Layer 5 of a small transformer language model trained on English Wikipedia (10 layers, counted from 0, width 128).
A neuron's activation on a vector x is SiLU(gate . x) times (in . x), where the dot is the dot product.

Input weights of the MLP neurons that the questions are about. A number n stands for (n - 128) times 0.0025.
n107 gate: 157, 16, 85, 171, 74, 155, 137, 151, 63, 162, 204, 101, 121, 92, 148, 81, 84, 126, 157, 133, 118, 171, 98, 98, 158, 127, 99, 100, 90, 133, 133, 143, 139, 122, 120, 160, 192, 143, 138, 145, 122, 129, 133, 178, 116, 160, 183, 75, 101, 121, 133, 144, 157, 142, 111, 139, 53, 108, 87, 126, 120, 174, 111, 119, 194, 90, 114, 177, 131, 114, 94, 160, 79, 139, 120, 169, 147, 51, 100, 105, 142, 208, 115, 79, 107, 110, 110, 65, 117, 50, 135, 164, 102, 146, 180, 157, 136, 103, 75, 63, 64, 100, 157, 112, 155, 104, 125, 104, 158, 177, 150, 139, 130, 127, 147, 134, 122, 157, 114, 195, 90, 169, 120, 138, 27, 146, 100, 164
n150 gate: 147, 97, 146, 132, 74, 62, 205, 152, 148, 72, 126, 136, 179, 158, 178, 108, 165, 115, 173, 88, 119, 164, 134, 157, 135, 129, 117, 86, 141, 148, 141, 179, 132, 94, 163, 121, 135, 124, 152, 172, 85, 100, 109, 160, 137, 169, 128, 141, 128, 138, 115, 105, 93, 90, 180, 111, 91, 112, 168, 148, 162, 118, 115, 167, 125, 115, 151, 151, 141, 90, 138, 95, 135, 118, 140, 176, 95, 95, 78, 78, 154, 108, 96, 121, 179, 123, 132, 139, 99, 151, 107, 91, 124, 64, 109, 125, 160, 100, 144, 135, 109, 77, 93, 184, 116, 113, 93, 146, 156, 79, 99, 128, 145, 177, 159, 102, 108, 122, 97, 159, 99, 85, 131, 134, 141, 162, 124, 164
n153 gate: 107, 48, 77, 102, 136, 124, 67, 128, 114, 59, 132, 173, 147, 61, 80, 107, 67, 104, 178, 203, 113, 66, 158, 168, 129, 164, 66, 174, 105, 53, 109, 234, 144, 99, 120, 134, 148, 87, 162, 102, 151, 114, 123, 174, 112, 90, 117, 122, 85, 101, 129, 128, 142, 105, 144, 133, 110, 180, 154, 132, 96, 96, 155, 126, 150, 147, 171, 138, 102, 122, 120, 110, 104, 88, 79, 141, 125, 105, 157, 98, 90, 165, 87, 173, 107, 137, 95, 116, 133, 66, 116, 122, 91, 187, 151, 121, 126, 175, 148, 96, 133, 198, 155, 152, 109, 123, 146, 83, 158, 157, 177, 169, 116, 119, 154, 169, 124, 82, 193, 213, 138, 97, 169, 134, 73, 145, 89, 156
n242 gate: 168, 121, 66, 117, 75, 127, 125, 165, 164, 139, 148, 56, 84, 127, 93, 153, 93, 145, 165, 137, 110, 115, 143, 191, 124, 140, 110, 115, 135, 142, 106, 180, 162, 139, 86, 133, 176, 147, 84, 137, 93, 114, 103, 133, 110, 137, 173, 100, 131, 129, 118, 111, 156, 102, 166, 110, 149, 171, 181, 141, 185, 80, 97, 130, 201, 121, 101, 116, 140, 128, 139, 57, 107, 32, 161, 126, 91, 109, 108, 131, 117, 157, 142, 113, 137, 43, 100, 182, 149, 190, 154, 67, 131, 128, 104, 131, 135, 108, 132, 86, 109, 106, 75, 105, 124, 131, 186, 71, 104, 121, 120, 84, 119, 102, 53, 169, 118, 152, 138, 175, 152, 132, 114, 91, 137, 188, 161, 125
n288 gate: 102, 124, 159, 121, 60, 107, 100, 99, 150, 169, 146, 83, 168, 156, 151, 165, 131, 119, 145, 152, 123, 107, 109, 153, 141, 164, 129, 196, 151, 104, 153, 151, 116, 137, 127, 115, 141, 134, 86, 122, 159, 182, 162, 145, 181, 87, 169, 97, 96, 114, 191, 84, 109, 122, 86, 118, 215, 159, 178, 86, 74, 132, 155, 113, 56, 160, 136, 113, 134, 37, 126, 107, 188, 147, 166, 145, 124, 145, 147, 113, 131, 126, 125, 68, 139, 141, 137, 134, 169, 109, 127, 126, 120, 135, 110, 130, 119, 101, 143, 174, 84, 160, 110, 157, 134, 155, 154, 205, 187, 115, 155, 77, 132, 105, 250, 98, 125, 140, 152, 115, 145, 143, 108, 143, 136, 186, 100, 128
n291 gate: 109, 73, 83, 176, 178, 94, 86, 95, 116, 57, 116, 145, 28, 121, 84, 132, 140, 138, 132, 148, 89, 119, 143, 126, 93, 171, 212, 152, 116, 112, 119, 106, 152, 76, 121, 137, 114, 86, 192, 94, 92, 119, 97, 168, 122, 135, 161, 128, 160, 169, 80, 79, 116, 140, 135, 133, 177, 119, 71, 134, 124, 101, 144, 138, 88, 81, 109, 115, 145, 151, 126, 148, 109, 81, 124, 107, 119, 75, 117, 151, 109, 107, 157, 144, 114, 118, 97, 189, 123, 130, 131, 156, 86, 110, 106, 165, 163, 108, 130, 148, 186, 113, 113, 150, 163, 142, 64, 132, 113, 136, 152, 91, 146, 153, 159, 135, 84, 120, 76, 96, 209, 112, 99, 111, 118, 151, 134, 92
n107 in: 115, 111, 126, 130, 136, 131, 120, 72, 80, 102, 117, 92, 42, 158, 83, 160, 143, 101, 95, 63, 101, 176, 107, 120, 107, 115, 127, 83, 51, 128, 83, 112, 173, 160, 133, 192, 140, 123, 166, 134, 136, 42, 113, 134, 96, 155, 93, 132, 166, 96, 158, 115, 135, 149, 115, 120, 112, 51, 167, 119, 154, 107, 109, 119, 135, 97, 120, 154, 153, 173, 119, 122, 109, 115, 182, 74, 111, 154, 118, 127, 186, 156, 42, 150, 93, 122, 71, 135, 134, 133, 109, 166, 173, 147, 115, 162, 53, 111, 90, 130, 173, 184, 143, 136, 82, 181, 112, 143, 128, 196, 172, 168, 133, 122, 83, 98, 164, 112, 85, 116, 145, 156, 139, 155, 101, 136, 142, 169
n150 in: 126, 167, 124, 169, 113, 158, 113, 189, 158, 169, 133, 163, 98, 115, 115, 158, 184, 147, 86, 118, 162, 151, 152, 176, 156, 142, 119, 121, 108, 98, 116, 159, 126, 76, 139, 77, 135, 80, 113, 111, 117, 102, 212, 157, 122, 158, 182, 99, 84, 121, 98, 129, 151, 130, 127, 105, 97, 73, 107, 109, 130, 154, 131, 111, 62, 117, 136, 117, 152, 112, 120, 138, 106, 108, 137, 118, 111, 169, 123, 152, 154, 132, 112, 146, 123, 125, 135, 151, 101, 112, 140, 89, 32, 100, 107, 131, 165, 116, 156, 198, 153, 126, 121, 104, 114, 97, 127, 89, 141, 87, 157, 83, 166, 154, 148, 98, 108, 92, 149, 129, 149, 120, 180, 136, 160, 108, 116, 132
n153 in: 137, 111, 84, 111, 149, 57, 65, 122, 104, 129, 138, 111, 138, 137, 75, 212, 141, 150, 170, 202, 116, 169, 83, 78, 135, 162, 184, 135, 128, 126, 88, 163, 145, 132, 114, 128, 160, 117, 152, 99, 160, 120, 147, 173, 125, 108, 123, 145, 69, 116, 180, 183, 104, 129, 142, 162, 137, 142, 96, 170, 147, 182, 100, 87, 127, 120, 126, 125, 147, 128, 121, 156, 123, 95, 132, 184, 159, 47, 139, 128, 122, 139, 115, 169, 148, 104, 169, 125, 117, 89, 129, 80, 111, 135, 122, 143, 116, 136, 82, 156, 161, 92, 153, 162, 127, 137, 161, 75, 113, 176, 184, 210, 42, 119, 105, 139, 123, 81, 129, 137, 78, 133, 159, 124, 159, 100, 125, 170
n242 in: 147, 145, 191, 157, 97, 131, 129, 139, 150, 99, 133, 135, 197, 88, 130, 168, 110, 165, 142, 181, 75, 93, 112, 118, 142, 116, 129, 89, 126, 127, 127, 87, 98, 95, 92, 105, 117, 138, 89, 124, 114, 126, 148, 126, 183, 147, 145, 106, 146, 142, 108, 131, 109, 94, 74, 148, 116, 179, 110, 199, 120, 169, 72, 106, 126, 149, 156, 92, 125, 111, 118, 117, 162, 122, 137, 148, 69, 96, 102, 151, 118, 140, 134, 101, 175, 115, 115, 90, 137, 154, 178, 116, 122, 99, 167, 160, 145, 151, 172, 141, 61, 98, 168, 90, 173, 190, 150, 139, 106, 84, 130, 130, 147, 189, 182, 125, 134, 133, 81, 174, 112, 171, 152, 102, 140, 151, 132, 52
n288 in: 143, 143, 213, 159, 83, 86, 77, 99, 129, 172, 186, 96, 163, 99, 177, 167, 171, 139, 127, 135, 132, 106, 121, 132, 131, 111, 133, 143, 131, 116, 122, 128, 115, 134, 121, 140, 151, 156, 89, 111, 116, 149, 134, 104, 192, 125, 134, 104, 67, 165, 205, 104, 131, 121, 127, 74, 158, 136, 125, 111, 125, 182, 162, 131, 114, 100, 85, 106, 80, 75, 154, 110, 175, 161, 184, 127, 189, 127, 131, 98, 164, 54, 149, 110, 123, 131, 132, 90, 121, 84, 115, 144, 108, 155, 126, 163, 133, 140, 120, 118, 149, 123, 106, 132, 150, 122, 96, 159, 123, 134, 150, 153, 72, 152, 157, 119, 98, 109, 153, 145, 104, 94, 115, 146, 162, 105, 126, 158
n291 in: 122, 218, 140, 118, 158, 121, 119, 134, 145, 130, 102, 144, 102, 143, 163, 144, 190, 167, 111, 91, 139, 148, 142, 131, 133, 144, 122, 137, 125, 155, 120, 103, 126, 175, 99, 142, 118, 101, 169, 134, 171, 170, 100, 184, 121, 139, 149, 115, 107, 67, 130, 99, 136, 119, 128, 145, 131, 49, 181, 98, 173, 88, 72, 118, 20, 139, 155, 130, 162, 115, 149, 146, 103, 134, 126, 78, 132, 146, 119, 148, 101, 115, 166, 131, 161, 103, 111, 135, 90, 104, 140, 151, 94, 124, 118, 101, 111, 77, 87, 139, 143, 84, 112, 116, 119, 72, 132, 86, 153, 132, 118, 89, 98, 114, 126, 160, 94, 158, 96, 114, 115, 152, 113, 136, 87, 189, 96, 130

Each question shows a token from some text and the vector x that enters the MLP there. A number n stands for (n - 128) times 0.036.

" Costa": 119, 141, 103, 105, 122, 150, 104, 163, 97, 134, 146, 131, 110, 113, 153, 127, 116, 104, 135, 174, 140, 98, 109, 105, 114, 106, 87, 129, 105, 128, 123, 128, 144, 121, 124, 121, 130, 128, 144, 124, 129, 119, 119, 86, 121, 99, 131, 153, 137, 141, 109, 137, 145, 139, 140, 133, 132, 154, 133, 136, 149, 126, 111, 122, 156, 124, 127, 138, 104, 132, 129, 132, 144, 132, 132, 134, 154, 165, 153, 88, 129, 110, 139, 154, 144, 169, 140, 86, 123, 148, 135, 164, 147, 134, 131, 140, 134, 133, 122, 126, 101, 135, 134, 154, 153, 128, 154, 125, 97, 127, 134, 134, 113, 114, 143, 101, 108, 70, 134, 153, 122, 136, 106, 135, 165, 121, 124, 93
The most active neuron and its activation: n291, at about 0.43

"\n": 119, 122, 154, 135, 148, 134, 122, 119, 126, 123, 128, 132, 140, 123, 133, 130, 116, 124, 128, 135, 122, 144, 144, 107, 118, 124, 128, 119, 127, 131, 138, 116, 93, 86, 134, 97, 131, 139, 125, 128, 130, 117, 138, 141, 145, 151, 101, 160, 120, 128, 130, 175, 156, 152, 127, 103, 125, 120, 135, 102, 134, 135, 112, 181, 166, 132, 133, 131, 135, 146, 182, 125, 127, 158, 128, 131, 137, 125, 136, 132, 126, 136, 140, 112, 114, 143, 124, 126, 116, 129, 112, 109, 126, 141, 110, 114, 105, 125, 127, 131, 150, 114, 134, 132, 136, 128, 116, 111, 138, 123, 116, 121, 124, 114, 104, 141, 116, 113, 103, 128, 110, 116, 135, 128, 116, 98, 176, 145
Which of these neurons fires most? n242

" older": 117, 148, 114, 120, 119, 121, 130, 127, 99, 115, 136, 109, 123, 137, 144, 135, 122, 107, 131, 123, 137, 140, 139, 132, 112, 129, 148, 145, 123, 135, 116, 122, 140, 148, 140, 105, 176, 115, 128, 136, 133, 136, 129, 121, 117, 135, 90, 133, 128, 135, 111, 131, 124, 107, 120, 97, 124, 144, 155, 139, 139, 144, 113, 141, 137, 127, 128, 101, 124, 135, 172, 106, 125, 107, 140, 146, 164, 139, 109, 94, 124, 142, 125, 144, 112, 146, 148, 135, 122, 107, 122, 121, 118, 145, 139, 123, 120, 152, 144, 130, 94, 133, 151, 165, 151, 134, 140, 129, 98, 136, 86, 117, 117, 122, 125, 143, 70, 109, 130, 112, 121, 119, 135, 135, 103, 110, 112, 140
The three highest activations, in order: n153, n291, n107

" in": 117, 115, 120, 130, 103, 123, 133, 122, 119, 138, 126, 142, 142, 141, 139, 135, 120, 146, 130, 126, 121, 138, 136, 138, 129, 129, 95, 123, 117, 141, 99, 104, 104, 136, 126, 114, 141, 147, 131, 139, 130, 149, 144, 116, 115, 128, 120, 120, 127, 138, 134, 146, 132, 111, 116, 114, 138, 138, 124, 115, 166, 131, 126, 121, 124, 125, 130, 149, 101, 160, 204, 124, 108, 124, 122, 106, 127, 167, 143, 145, 112, 147, 128, 111, 143, 141, 113, 129, 111, 123, 134, 139, 124, 129, 119, 133, 134, 138, 149, 133, 115, 126, 119, 132, 125, 107, 153, 161, 128, 131, 134, 123, 149, 118, 147, 121, 79, 116, 132, 127, 106, 127, 128, 115, 142, 134, 158, 140
The three highest activations, in order: n153, n288, n107

".": 136, 133, 110, 146, 125, 119, 122, 120, 116, 117, 135, 154, 157, 132, 118, 138, 122, 161, 146, 158, 128, 139, 104, 129, 103, 127, 128, 154, 130, 142, 116, 128, 124, 113, 145, 158, 137, 137, 109, 150, 108, 127, 135, 126, 170, 145, 123, 128, 141, 145, 152, 136, 152, 133, 107, 124, 135, 136, 139, 148, 129, 136, 131, 112, 194, 142, 131, 131, 87, 128, 172, 106, 142, 121, 126, 135, 125, 127, 130, 134, 133, 148, 128, 142, 116, 146, 137, 133, 114, 125, 113, 112, 158, 131, 132, 142, 104, 133, 143, 150, 137, 112, 127, 114, 140, 142, 105, 115, 130, 118, 139, 172, 141, 145, 105, 126, 114, 133, 122, 142, 129, 127, 156, 165, 171, 120, 106, 141
The three highest activations, in order: n291, n153, n242

" An": 111, 124, 126, 120, 130, 115, 113, 134, 138, 99, 124, 123, 121, 129, 119, 157, 150, 127, 116, 77, 159, 83, 90, 105, 107, 116, 104, 98, 132, 136, 145, 137, 115, 146, 133, 130, 126, 109, 136, 152, 122, 123, 139, 117, 126, 107, 122, 120, 137, 149, 126, 151, 139, 143, 155, 77, 134, 103, 118, 136, 105, 131, 112, 125, 94, 120, 122, 141, 116, 114, 146, 111, 165, 122, 129, 111, 129, 144, 141, 136, 128, 119, 140, 104, 134, 147, 138, 119, 122, 117, 147, 143, 147, 107, 113, 133, 138, 141, 128, 161, 144, 121, 174, 104, 156, 114, 95, 142, 136, 109, 134, 156, 145, 114, 129, 102, 109, 103, 102, 116, 119, 130, 153, 116, 141, 133, 128, 146
The three highest activations, in order: n150, n153, n288

" |": 119, 120, 116, 123, 129, 125, 120, 118, 124, 136, 123, 131, 140, 129, 133, 143, 130, 133, 144, 142, 130, 119, 124, 127, 121, 128, 115, 118, 126, 129, 112, 125, 121, 108, 129, 115, 119, 133, 127, 124, 107, 124, 131, 145, 165, 144, 118, 125, 128, 148, 133, 140, 148, 146, 129, 104, 142, 118, 123, 120, 136, 137, 127, 116, 142, 126, 117, 119, 60, 137, 166, 117, 129, 128, 137, 130, 144, 129, 138, 120, 128, 118, 114, 128, 116, 118, 122, 131, 108, 120, 131, 130, 131, 131, 126, 127, 180, 144, 147, 146, 124, 110, 126, 129, 141, 121, 127, 109, 123, 111, 133, 132, 134, 113, 133, 156, 113, 116, 126, 121, 125, 137, 128, 130, 134, 118, 120, 119
Which of these neurons fires most? n107

"d": 120, 130, 119, 148, 112, 141, 115, 124, 130, 116, 131, 124, 131, 124, 130, 129, 128, 144, 126, 120, 123, 86, 100, 114, 128, 103, 106, 99, 112, 134, 139, 122, 136, 126, 122, 129, 159, 139, 116, 153, 129, 115, 126, 130, 136, 128, 148, 148, 138, 115, 143, 176, 161, 128, 126, 99, 131, 116, 142, 133, 131, 139, 150, 82, 81, 135, 87, 115, 96, 138, 136, 99, 146, 152, 169, 116, 140, 154, 140, 114, 155, 97, 125, 122, 110, 119, 128, 121, 103, 124, 120, 139, 141, 129, 129, 131, 118, 139, 126, 148, 139, 143, 150, 131, 115, 129, 106, 132, 132, 153, 130, 163, 119, 127, 119, 130, 113, 139, 141, 100, 97, 127, 145, 114, 137, 82, 104, 150
The two highest activations, in order: n242, n291

"s": 128, 133, 121, 148, 128, 133, 132, 138, 126, 114, 127, 149, 117, 133, 118, 114, 135, 123, 115, 102, 112, 123, 97, 123, 99, 142, 119, 84, 111, 139, 145, 137, 130, 158, 129, 124, 124, 122, 143, 126, 139, 139, 127, 128, 134, 149, 135, 140, 128, 116, 123, 165, 120, 146, 122, 132, 116, 129, 135, 129, 140, 114, 115, 116, 113, 123, 114, 131, 111, 139, 174, 140, 118, 131, 134, 125, 129, 142, 133, 170, 138, 106, 129, 101, 127, 135, 114, 126, 125, 152, 144, 130, 128, 134, 141, 140, 118, 148, 127, 118, 110, 118, 134, 87, 138, 153, 89, 115, 119, 165, 125, 144, 156, 125, 140, 135, 79, 118, 124, 119, 154, 125, 101, 116, 104, 98, 92, 130
The three highest activations, in order: n291, n107, n153

" 2024": 138, 125, 127, 132, 125, 133, 130, 132, 118, 139, 127, 165, 123, 136, 148, 138, 99, 119, 118, 105, 132, 108, 100, 104, 117, 111, 120, 121, 112, 144, 132, 98, 93, 138, 119, 104, 130, 107, 138, 112, 124, 105, 116, 130, 107, 124, 143, 116, 106, 104, 142, 115, 122, 148, 122, 88, 144, 128, 119, 118, 126, 132, 143, 138, 118, 105, 139, 130, 108, 107, 172, 143, 138, 117, 138, 111, 147, 147, 115, 115, 127, 110, 175, 106, 131, 121, 133, 120, 117, 131, 155, 112, 124, 112, 116, 132, 120, 109, 136, 126, 122, 90, 124, 168, 108, 131, 131, 127, 125, 136, 92, 107, 112, 112, 160, 146, 86, 87, 119, 143, 125, 116, 140, 143, 88, 116, 110, 131
The three highest activations, in order: n288, n291, n153

" Studies": 99, 160, 145, 112, 132, 109, 147, 131, 127, 138, 129, 133, 117, 125, 135, 85, 129, 113, 123, 92, 127, 111, 126, 115, 107, 120, 99, 100, 100, 145, 135, 118, 166, 129, 115, 128, 99, 127, 124, 124, 121, 123, 134, 113, 129, 139, 116, 125, 144, 102, 119, 143, 124, 148, 133, 105, 128, 116, 144, 126, 138, 113, 121, 108, 109, 140, 149, 132, 110, 148, 154, 146, 122, 147, 146, 155, 144, 151, 159, 122, 123, 120, 132, 104, 130, 136, 94, 98, 118, 157, 141, 137, 118, 125, 113, 98, 118, 139, 122, 126, 115, 109, 140, 130, 136, 123, 120, 111, 99, 116, 141, 108, 145, 127, 136, 135, 77, 118, 143, 104, 141, 123, 112, 166, 112, 122, 93, 116
The three highest activations, in order: n153, n242, n288

"ite": 79, 131, 130, 130, 104, 142, 121, 140, 101, 114, 149, 143, 106, 107, 151, 137, 127, 102, 96, 111, 134, 102, 136, 128, 145, 153, 110, 101, 114, 127, 120, 97, 160, 147, 126, 139, 135, 129, 158, 113, 127, 120, 144, 128, 135, 127, 123, 150, 126, 114, 126, 117, 143, 102, 111, 102, 119, 89, 158, 104, 152, 115, 129, 107, 150, 123, 121, 139, 110, 155, 174, 101, 98, 88, 118, 116, 125, 152, 118, 73, 123, 126, 123, 165, 110, 107, 142, 129, 121, 128, 130, 159, 140, 135, 141, 118, 119, 124, 128, 144, 149, 154, 121, 112, 129, 148, 142, 123, 117, 137, 116, 113, 116, 93, 129, 120, 122, 121, 120, 146, 144, 123, 134, 97, 118, 103, 117, 146
Which of these neurons fires most? n288

"M": 127, 106, 136, 139, 116, 115, 143, 118, 97, 141, 128, 112, 119, 119, 127, 130, 112, 152, 92, 107, 129, 128, 107, 116, 129, 89, 109, 130, 112, 151, 124, 98, 94, 126, 133, 129, 105, 136, 140, 144, 121, 118, 139, 99, 141, 117, 107, 155, 122, 123, 130, 128, 121, 151, 139, 104, 129, 130, 145, 155, 123, 135, 160, 95, 119, 111, 142, 128, 105, 122, 170, 134, 138, 130, 122, 150, 140, 148, 150, 117, 159, 125, 95, 135, 126, 153, 118, 123, 119, 133, 121, 124, 131, 144, 128, 132, 116, 136, 131, 127, 144, 122, 169, 157, 127, 124, 82, 144, 136, 131, 133, 106, 95, 149, 130, 158, 116, 112, 123, 124, 173, 138, 105, 143, 121, 127, 115, 143
Which of these neurons fires most? n242

" replaced": 113, 139, 128, 121, 117, 100, 115, 157, 142, 143, 137, 153, 126, 121, 142, 110, 109, 137, 125, 137, 138, 144, 105, 110, 135, 153, 169, 140, 126, 142, 130, 111, 128, 158, 118, 127, 146, 135, 120, 121, 159, 120, 132, 138, 118, 156, 138, 130, 121, 114, 124, 146, 145, 133, 144, 96, 124, 118, 147, 107, 148, 122, 117, 124, 123, 104, 106, 123, 115, 121, 182, 126, 132, 113, 128, 113, 126, 114, 117, 110, 133, 136, 168, 113, 124, 134, 134, 154, 105, 102, 146, 142, 136, 147, 123, 127, 128, 155, 127, 144, 110, 132, 111, 133, 97, 111, 151, 124, 141, 120, 124, 115, 110, 102, 127, 133, 80, 157, 109, 88, 94, 129, 138, 137, 128, 107, 137, 157
Which of these neurons fires most? n288

" show": 120, 158, 129, 140, 164, 135, 124, 147, 139, 136, 132, 133, 131, 155, 137, 128, 126, 122, 88, 141, 125, 113, 106, 126, 139, 127, 113, 152, 121, 132, 131, 102, 127, 156, 108, 106, 132, 134, 118, 131, 115, 148, 130, 115, 146, 140, 126, 154, 130, 118, 151, 116, 130, 162, 117, 97, 123, 139, 134, 115, 144, 144, 111, 98, 115, 131, 114, 127, 103, 152, 155, 150, 112, 125, 129, 139, 158, 138, 137, 131, 103, 140, 146, 129, 108, 138, 145, 123, 105, 150, 149, 121, 131, 127, 120, 131, 139, 138, 105, 157, 134, 124, 121, 149, 118, 143, 135, 114, 128, 122, 122, 116, 113, 142, 100, 129, 63, 106, 169, 124, 145, 136, 110, 127, 134, 115, 127, 136
The two highest activations, in order: n107, n242

" elected": 111, 152, 137, 109, 127, 119, 130, 128, 139, 144, 129, 158, 119, 114, 123, 142, 113, 112, 116, 134, 133, 146, 128, 127, 127, 123, 143, 126, 101, 138, 103, 118, 159, 145, 102, 101, 132, 124, 124, 141, 135, 123, 135, 100, 152, 158, 140, 110, 116, 109, 132, 142, 132, 122, 133, 111, 110, 122, 157, 134, 108, 133, 126, 132, 129, 116, 117, 116, 126, 135, 168, 139, 130, 124, 132, 169, 145, 130, 122, 106, 133, 112, 135, 111, 146, 139, 149, 120, 108, 124, 131, 157, 123, 121, 154, 118, 126, 120, 136, 148, 117, 123, 121, 125, 134, 96, 117, 126, 123, 149, 124, 132, 77, 120, 144, 125, 62, 123, 103, 98, 130, 92, 125, 128, 123, 115, 106, 142
Which of these neurons fires most? n242

",": 113, 135, 118, 114, 123, 133, 119, 129, 121, 138, 120, 117, 129, 123, 133, 108, 138, 125, 143, 127, 127, 136, 129, 132, 131, 127, 124, 137, 126, 123, 137, 140, 137, 118, 140, 108, 116, 127, 139, 128, 130, 125, 142, 120, 157, 158, 139, 137, 159, 136, 132, 138, 131, 141, 125, 111, 137, 134, 138, 112, 142, 147, 135, 130, 133, 125, 131, 136, 74, 127, 218, 132, 121, 132, 127, 134, 130, 142, 129, 117, 134, 122, 128, 125, 119, 115, 122, 136, 108, 123, 139, 123, 128, 132, 120, 122, 128, 125, 139, 141, 131, 102, 121, 154, 126, 118, 132, 140, 132, 155, 132, 117, 137, 118, 137, 130, 88, 116, 110, 127, 111, 123, 130, 133, 124, 142, 141, 119
The two highest activations, in order: n288, n150

" went": 162, 168, 101, 120, 119, 131, 113, 94, 136, 147, 134, 132, 151, 136, 134, 140, 130, 92, 137, 110, 138, 113, 109, 123, 144, 133, 134, 125, 108, 123, 114, 137, 156, 138, 126, 102, 146, 145, 124, 140, 133, 135, 164, 132, 139, 139, 119, 124, 130, 124, 126, 160, 93, 165, 119, 145, 124, 124, 125, 95, 148, 135, 114, 92, 130, 112, 131, 144, 130, 122, 158, 141, 104, 108, 152, 112, 131, 122, 125, 122, 124, 130, 150, 127, 114, 123, 111, 110, 109, 120, 118, 126, 121, 125, 133, 148, 133, 136, 129, 150, 123, 135, 107, 124, 116, 81, 146, 87, 128, 130, 103, 122, 114, 103, 166, 131, 90, 99, 109, 146, 94, 100, 134, 150, 140, 83, 109, 129
Which of these neurons fires most? n242

" J": 143, 124, 110, 117, 141, 115, 123, 117, 106, 115, 159, 151, 136, 143, 95, 137, 114, 133, 126, 122, 139, 111, 136, 101, 111, 97, 132, 144, 104, 147, 126, 122, 121, 129, 133, 124, 127, 141, 125, 136, 140, 110, 124, 106, 137, 115, 137, 126, 136, 110, 139, 127, 150, 148, 132, 106, 133, 140, 149, 102, 160, 136, 132, 122, 112, 142, 82, 130, 147, 130, 151, 127, 133, 143, 143, 132, 152, 131, 146, 133, 141, 123, 173, 106, 124, 141, 114, 121, 107, 105, 134, 122, 127, 146, 141, 124, 121, 140, 177, 137, 108, 106, 182, 133, 135, 106, 95, 140, 101, 148, 127, 130, 111, 140, 147, 137, 94, 127, 118, 116, 146, 149, 138, 118, 119, 161, 131, 145
The three highest activations, in order: n150, n288, n291

" off": 125, 128, 141, 126, 133, 127, 143, 126, 149, 132, 120, 156, 128, 123, 129, 137, 90, 107, 113, 141, 126, 137, 111, 87, 102, 147, 129, 131, 114, 116, 106, 116, 134, 151, 104, 106, 149, 140, 118, 124, 120, 160, 130, 90, 125, 151, 102, 125, 113, 118, 131, 156, 132, 134, 116, 102, 140, 139, 114, 116, 155, 142, 145, 121, 115, 93, 143, 144, 112, 128, 163, 126, 123, 127, 138, 112, 129, 129, 124, 149, 138, 137, 142, 134, 144, 155, 116, 122, 108, 121, 135, 131, 135, 139, 110, 123, 135, 129, 117, 146, 124, 132, 98, 126, 117, 115, 139, 145, 144, 127, 133, 106, 133, 122, 115, 110, 62, 131, 120, 107, 93, 143, 136, 103, 133, 125, 125, 145
The three highest activations, in order: n242, n107, n288

" School": 128, 153, 130, 111, 131, 124, 134, 100, 92, 125, 107, 148, 129, 137, 125, 139, 121, 110, 133, 139, 117, 164, 122, 132, 104, 130, 77, 142, 126, 145, 135, 91, 122, 157, 101, 121, 123, 114, 127, 119, 125, 130, 123, 113, 135, 142, 92, 129, 143, 115, 140, 112, 166, 150, 115, 92, 131, 118, 124, 154, 124, 98, 139, 114, 116, 136, 129, 131, 119, 144, 156, 142, 109, 146, 143, 131, 145, 129, 130, 116, 138, 136, 144, 130, 134, 128, 118, 100, 100, 145, 128, 129, 130, 129, 129, 125, 134, 124, 140, 131, 106, 129, 163, 134, 122, 124, 135, 118, 75, 125, 138, 142, 125, 122, 85, 107, 78, 100, 142, 108, 132, 114, 103, 152, 104, 122, 115, 134
The three highest activations, in order: n150, n242, n153

"r": 129, 132, 121, 149, 109, 151, 111, 123, 113, 103, 140, 136, 115, 137, 137, 133, 130, 149, 102, 118, 121, 103, 137, 122, 115, 105, 112, 79, 103, 141, 134, 133, 133, 132, 116, 110, 135, 136, 140, 138, 156, 106, 112, 103, 113, 116, 140, 136, 153, 91, 94, 171, 157, 135, 134, 120, 142, 111, 107, 138, 148, 119, 155, 106, 112, 132, 93, 144, 96, 137, 137, 124, 136, 128, 159, 127, 111, 161, 132, 131, 141, 94, 140, 134, 113, 138, 133, 144, 117, 136, 134, 142, 143, 130, 132, 114, 123, 132, 143, 139, 140, 119, 165, 111, 121, 138, 109, 132, 101, 136, 116, 144, 143, 138, 130, 145, 117, 133, 83, 119, 132, 142, 145, 134, 161, 136, 107, 130
Which of these neurons fires most? n153

"ach": 106, 149, 122, 135, 134, 133, 136, 91, 124, 128, 134, 144, 151, 125, 124, 172, 119, 154, 125, 141, 147, 140, 79, 104, 141, 111, 120, 116, 112, 144, 146, 86, 154, 129, 124, 123, 121, 110, 117, 121, 115, 103, 136, 114, 121, 122, 104, 145, 135, 128, 97, 154, 148, 143, 131, 131, 123, 116, 151, 133, 126, 114, 150, 118, 132, 127, 91, 133, 115, 135, 135, 120, 112, 119, 129, 123, 154, 141, 132, 117, 129, 105, 123, 137, 75, 129, 131, 152, 106, 119, 122, 114, 175, 129, 105, 110, 114, 121, 145, 141, 163, 128, 176, 123, 127, 94, 99, 130, 119, 150, 140, 174, 136, 123, 145, 127, 125, 132, 125, 123, 99, 136, 141, 111, 113, 123, 119, 126
The three highest activations, in order: n242, n150, n291

"sa": 118, 138, 148, 137, 140, 146, 130, 122, 150, 135, 145, 155, 145, 137, 152, 137, 123, 130, 105, 123, 134, 124, 119, 94, 128, 144, 119, 89, 122, 132, 151, 128, 97, 119, 148, 141, 124, 145, 114, 126, 135, 110, 131, 133, 127, 138, 100, 130, 123, 135, 138, 131, 163, 143, 128, 110, 127, 167, 147, 111, 144, 138, 115, 133, 146, 118, 111, 139, 119, 112, 148, 123, 146, 91, 168, 112, 103, 154, 113, 117, 140, 83, 122, 126, 144, 152, 139, 111, 126, 124, 145, 159, 154, 113, 124, 127, 140, 143, 102, 100, 126, 105, 154, 155, 121, 109, 112, 111, 115, 112, 149, 134, 126, 113, 165, 98, 122, 112, 128, 127, 139, 93, 134, 156, 129, 169, 136, 141
Which of these neurons fires most? n288

" opp": 150, 161, 136, 126, 130, 148, 146, 135, 135, 132, 123, 121, 127, 87, 142, 137, 153, 134, 132, 135, 130, 129, 118, 149, 148, 96, 97, 152, 110, 130, 118, 110, 123, 150, 114, 84, 138, 137, 125, 139, 106, 169, 126, 138, 158, 134, 139, 151, 147, 140, 135, 145, 109, 148, 126, 97, 123, 114, 137, 104, 135, 126, 123, 143, 150, 115, 135, 153, 118, 116, 145, 139, 131, 147, 105, 120, 158, 172, 143, 126, 120, 173, 148, 112, 124, 173, 141, 120, 108, 117, 123, 131, 150, 122, 132, 116, 132, 119, 129, 174, 136, 130, 130, 133, 119, 136, 122, 147, 136, 161, 93, 116, 128, 149, 123, 131, 117, 163, 114, 90, 113, 135, 148, 111, 117, 124, 137, 170
The most active neuron and its activation: n153, at about 0.34